Layer 5 of a small transformer language model trained on English Wikipedia (14 layers, counted from 0, width 96).
A neuron's activation on a vector x is SiLU(gate . x) times (in . x), where the dot is the dot product.

Input weights of the MLP neurons that the questions are about. A number n stands for (n - 128) times 0.0044.
n33 gate: 86, 120, 166, 139, 146, 151, 112, 132, 135, 157, 168, 92, 115, 115, 122, 78, 179, 203, 71, 150, 111, 183, 138, 168, 113, 135, 151, 114, 153, 143, 116, 154, 184, 109, 141, 138, 129, 146, 122, 83, 147, 157, 125, 97, 104, 149, 169, 102, 149, 118, 101, 89, 86, 139, 108, 60, 119, 161, 131, 113, 136, 136, 96, 138, 132, 80, 122, 208, 132, 184, 119, 91, 155, 159, 137, 186, 158, 90, 139, 78, 195, 95, 120, 76, 117, 97, 135, 106, 127, 116, 99, 150, 142, 133, 142, 140
n121 gate: 171, 144, 139, 126, 123, 157, 121, 184, 134, 56, 93, 130, 179, 161, 43, 111, 142, 130, 176, 116, 132, 122, 150, 121, 128, 113, 119, 98, 141, 129, 92, 156, 137, 94, 129, 142, 95, 153, 142, 109, 147, 196, 77, 143, 129, 114, 128, 144, 188, 198, 69, 179, 187, 81, 75, 177, 117, 63, 83, 146, 190, 170, 168, 122, 152, 168, 133, 63, 153, 122, 105, 140, 131, 90, 139, 116, 210, 148, 162, 115, 126, 165, 187, 160, 45, 162, 37, 248, 130, 115, 168, 191, 132, 150, 104, 119
n175 gate: 151, 190, 150, 171, 100, 167, 96, 181, 88, 148, 135, 125, 134, 63, 131, 113, 117, 148, 150, 134, 81, 148, 75, 168, 146, 141, 123, 98, 181, 87, 117, 146, 153, 150, 140, 145, 171, 157, 131, 170, 110, 229, 129, 167, 140, 124, 99, 163, 186, 186, 104, 155, 127, 55, 91, 160, 156, 132, 128, 123, 166, 146, 146, 191, 114, 114, 123, 107, 129, 95, 131, 115, 79, 122, 84, 61, 164, 148, 103, 152, 93, 101, 174, 66, 124, 78, 138, 117, 86, 175, 143, 132, 169, 74, 70, 164
n241 gate: 167, 94, 152, 201, 121, 80, 96, 166, 78, 152, 176, 152, 137, 74, 122, 123, 158, 69, 125, 101, 123, 133, 149, 142, 97, 114, 113, 60, 134, 140, 203, 165, 177, 128, 117, 144, 168, 169, 163, 125, 110, 159, 164, 102, 129, 189, 120, 121, 129, 120, 112, 141, 95, 89, 126, 181, 153, 103, 54, 191, 110, 114, 137, 132, 187, 135, 153, 108, 112, 184, 169, 133, 135, 117, 82, 184, 122, 136, 178, 165, 150, 128, 187, 165, 77, 174, 104, 148, 201, 130, 130, 209, 170, 104, 166, 131
n33 in: 118, 142, 133, 119, 139, 136, 137, 140, 137, 126, 155, 112, 183, 137, 118, 169, 151, 148, 161, 140, 141, 135, 181, 150, 111, 166, 93, 131, 113, 122, 134, 146, 113, 55, 113, 158, 100, 61, 106, 167, 150, 136, 126, 160, 172, 129, 144, 141, 141, 99, 69, 130, 97, 140, 105, 21, 92, 125, 156, 111, 145, 162, 83, 124, 95, 150, 165, 143, 133, 134, 128, 129, 142, 92, 147, 131, 114, 111, 83, 97, 138, 148, 142, 147, 121, 154, 143, 159, 72, 197, 116, 141, 137, 101, 127, 147
n121 in: 153, 114, 103, 153, 126, 159, 143, 108, 146, 154, 139, 153, 184, 141, 114, 123, 101, 70, 78, 100, 114, 188, 107, 156, 145, 151, 158, 135, 202, 132, 58, 133, 130, 60, 78, 120, 77, 165, 95, 104, 67, 127, 97, 104, 76, 127, 102, 134, 45, 109, 137, 120, 134, 94, 129, 98, 164, 139, 158, 81, 101, 152, 164, 176, 158, 106, 109, 130, 97, 174, 182, 147, 145, 120, 163, 170, 143, 186, 110, 102, 133, 129, 107, 148, 109, 158, 111, 188, 79, 136, 130, 107, 79, 129, 104, 105
n175 in: 172, 66, 131, 125, 124, 115, 133, 162, 200, 39, 115, 181, 111, 140, 150, 131, 169, 58, 149, 109, 200, 150, 142, 106, 118, 113, 86, 97, 135, 113, 68, 116, 130, 111, 129, 137, 101, 126, 104, 131, 128, 140, 160, 137, 118, 161, 107, 104, 144, 193, 122, 120, 153, 71, 130, 158, 120, 113, 127, 165, 124, 145, 145, 110, 189, 174, 95, 155, 123, 126, 134, 158, 130, 133, 97, 125, 121, 162, 139, 101, 64, 117, 165, 149, 175, 159, 121, 172, 140, 114, 119, 122, 109, 172, 100, 135
n241 in: 110, 109, 109, 135, 187, 100, 131, 122, 132, 155, 175, 174, 110, 212, 156, 121, 133, 173, 144, 132, 119, 152, 109, 109, 99, 169, 129, 163, 133, 60, 112, 95, 149, 137, 82, 121, 104, 110, 120, 141, 120, 127, 145, 132, 124, 121, 137, 153, 99, 82, 167, 144, 174, 165, 137, 88, 123, 183, 214, 122, 142, 157, 98, 162, 102, 130, 92, 96, 168, 100, 139, 85, 116, 134, 109, 87, 116, 120, 144, 150, 112, 171, 119, 154, 181, 105, 153, 138, 60, 197, 34, 133, 128, 180, 86, 108

Each question shows a token from some text and the vector x that enters the MLP there. A number n stands for (n - 128) times 0.037.

" m": 139, 152, 142, 177, 83, 132, 134, 135, 131, 131, 99, 163, 115, 115, 184, 160, 98, 124, 93, 146, 145, 114, 137, 128, 134, 118, 102, 130, 75, 138, 118, 95, 154, 121, 139, 135, 131, 109, 122, 155, 115, 100, 109, 144, 125, 124, 147, 145, 102, 137, 96, 137, 133, 145, 168, 77, 112, 98, 101, 112, 118, 101, 151, 107, 147, 141, 133, 107, 123, 131, 114, 151, 171, 128, 176, 104, 109, 161, 121, 118, 143, 121, 152, 103, 129, 106, 153, 155, 111, 136, 126, 96, 119, 88, 150, 114
Which of these neurons fires most? n241

"d": 150, 146, 157, 88, 148, 107, 150, 105, 127, 148, 70, 112, 108, 101, 151, 105, 104, 122, 124, 107, 164, 101, 127, 116, 175, 59, 150, 146, 129, 147, 121, 101, 94, 154, 142, 115, 161, 126, 147, 125, 169, 156, 120, 127, 117, 110, 119, 95, 97, 117, 160, 130, 135, 143, 123, 139, 131, 136, 96, 129, 100, 109, 146, 118, 131, 98, 133, 174, 130, 149, 151, 138, 156, 118, 125, 104, 81, 127, 136, 119, 137, 109, 127, 117, 135, 111, 176, 108, 139, 80, 109, 110, 144, 94, 115, 145
Which two neurons fire most, strongest first? n241, n33

" (2": 85, 137, 109, 153, 133, 87, 126, 106, 120, 113, 139, 164, 112, 109, 140, 135, 123, 132, 143, 90, 162, 142, 129, 118, 147, 111, 126, 157, 109, 100, 128, 102, 111, 138, 180, 103, 125, 139, 94, 155, 69, 105, 124, 147, 204, 110, 105, 147, 172, 135, 174, 139, 118, 121, 168, 110, 105, 145, 143, 170, 119, 127, 78, 90, 145, 94, 126, 112, 78, 148, 110, 150, 138, 116, 146, 123, 129, 83, 133, 109, 100, 102, 134, 93, 131, 134, 102, 140, 115, 147, 110, 143, 72, 107, 156, 121
Which of these neurons fires most? n121

"is": 161, 117, 154, 157, 139, 111, 84, 142, 171, 139, 191, 116, 132, 123, 125, 126, 158, 145, 130, 166, 194, 124, 106, 109, 151, 174, 108, 121, 118, 131, 96, 107, 129, 124, 141, 112, 86, 133, 113, 175, 143, 159, 137, 95, 136, 133, 180, 152, 119, 128, 108, 146, 142, 129, 133, 147, 152, 75, 183, 126, 93, 95, 127, 110, 115, 118, 97, 130, 101, 118, 170, 130, 156, 186, 117, 103, 108, 126, 138, 119, 88, 144, 125, 133, 66, 115, 155, 108, 88, 106, 159, 136, 155, 160, 139, 116
Which neuron fires most, and how strongly? n175, at about 0.18

" d": 132, 123, 128, 142, 108, 112, 157, 111, 109, 165, 108, 116, 112, 111, 188, 142, 106, 128, 113, 147, 162, 122, 120, 120, 139, 96, 149, 135, 85, 172, 136, 102, 100, 145, 98, 137, 116, 88, 127, 127, 101, 122, 140, 125, 133, 111, 125, 126, 152, 170, 78, 143, 138, 127, 165, 146, 111, 143, 106, 102, 105, 117, 148, 135, 122, 108, 126, 135, 124, 130, 94, 149, 147, 100, 113, 120, 107, 155, 115, 115, 131, 99, 146, 108, 130, 129, 184, 106, 147, 126, 126, 97, 163, 100, 96, 106
Which of these neurons fires most? n241

"m": 127, 152, 156, 119, 127, 109, 128, 155, 141, 111, 74, 167, 106, 103, 132, 134, 111, 126, 111, 121, 144, 84, 118, 109, 197, 88, 121, 124, 107, 103, 97, 97, 145, 120, 135, 109, 141, 135, 139, 151, 169, 93, 105, 136, 102, 106, 118, 142, 88, 114, 177, 117, 136, 110, 149, 111, 169, 76, 108, 102, 107, 96, 145, 98, 152, 152, 128, 135, 150, 125, 121, 161, 157, 138, 178, 108, 90, 126, 146, 127, 168, 108, 107, 116, 111, 104, 152, 121, 181, 146, 134, 130, 97, 91, 149, 128
Which of these neurons fires most? n241

"ver": 128, 99, 122, 144, 122, 160, 161, 112, 110, 119, 103, 109, 133, 150, 141, 87, 154, 133, 118, 109, 139, 64, 141, 92, 140, 119, 101, 126, 106, 114, 122, 129, 176, 140, 134, 108, 116, 121, 115, 81, 135, 142, 117, 116, 161, 124, 138, 88, 133, 101, 142, 149, 137, 99, 173, 109, 95, 117, 108, 134, 155, 113, 97, 126, 95, 120, 115, 154, 175, 107, 163, 165, 80, 160, 157, 101, 91, 126, 116, 148, 103, 113, 135, 99, 128, 129, 170, 151, 197, 127, 154, 166, 113, 143, 147, 121
The three highest activations, in order: n121, n33, n241

" the": 141, 109, 127, 159, 108, 113, 158, 141, 92, 123, 160, 124, 152, 142, 169, 158, 120, 153, 146, 122, 167, 156, 103, 127, 105, 105, 99, 130, 149, 117, 149, 83, 116, 146, 142, 113, 119, 123, 86, 116, 153, 138, 130, 158, 182, 97, 114, 156, 83, 120, 148, 135, 138, 129, 134, 129, 112, 111, 109, 100, 131, 113, 104, 152, 90, 145, 122, 147, 87, 115, 147, 148, 137, 112, 103, 108, 96, 108, 80, 133, 117, 122, 131, 128, 113, 119, 145, 110, 120, 138, 125, 140, 114, 95, 169, 113
Which neuron fires most, and how strongly? n121, at about 0.12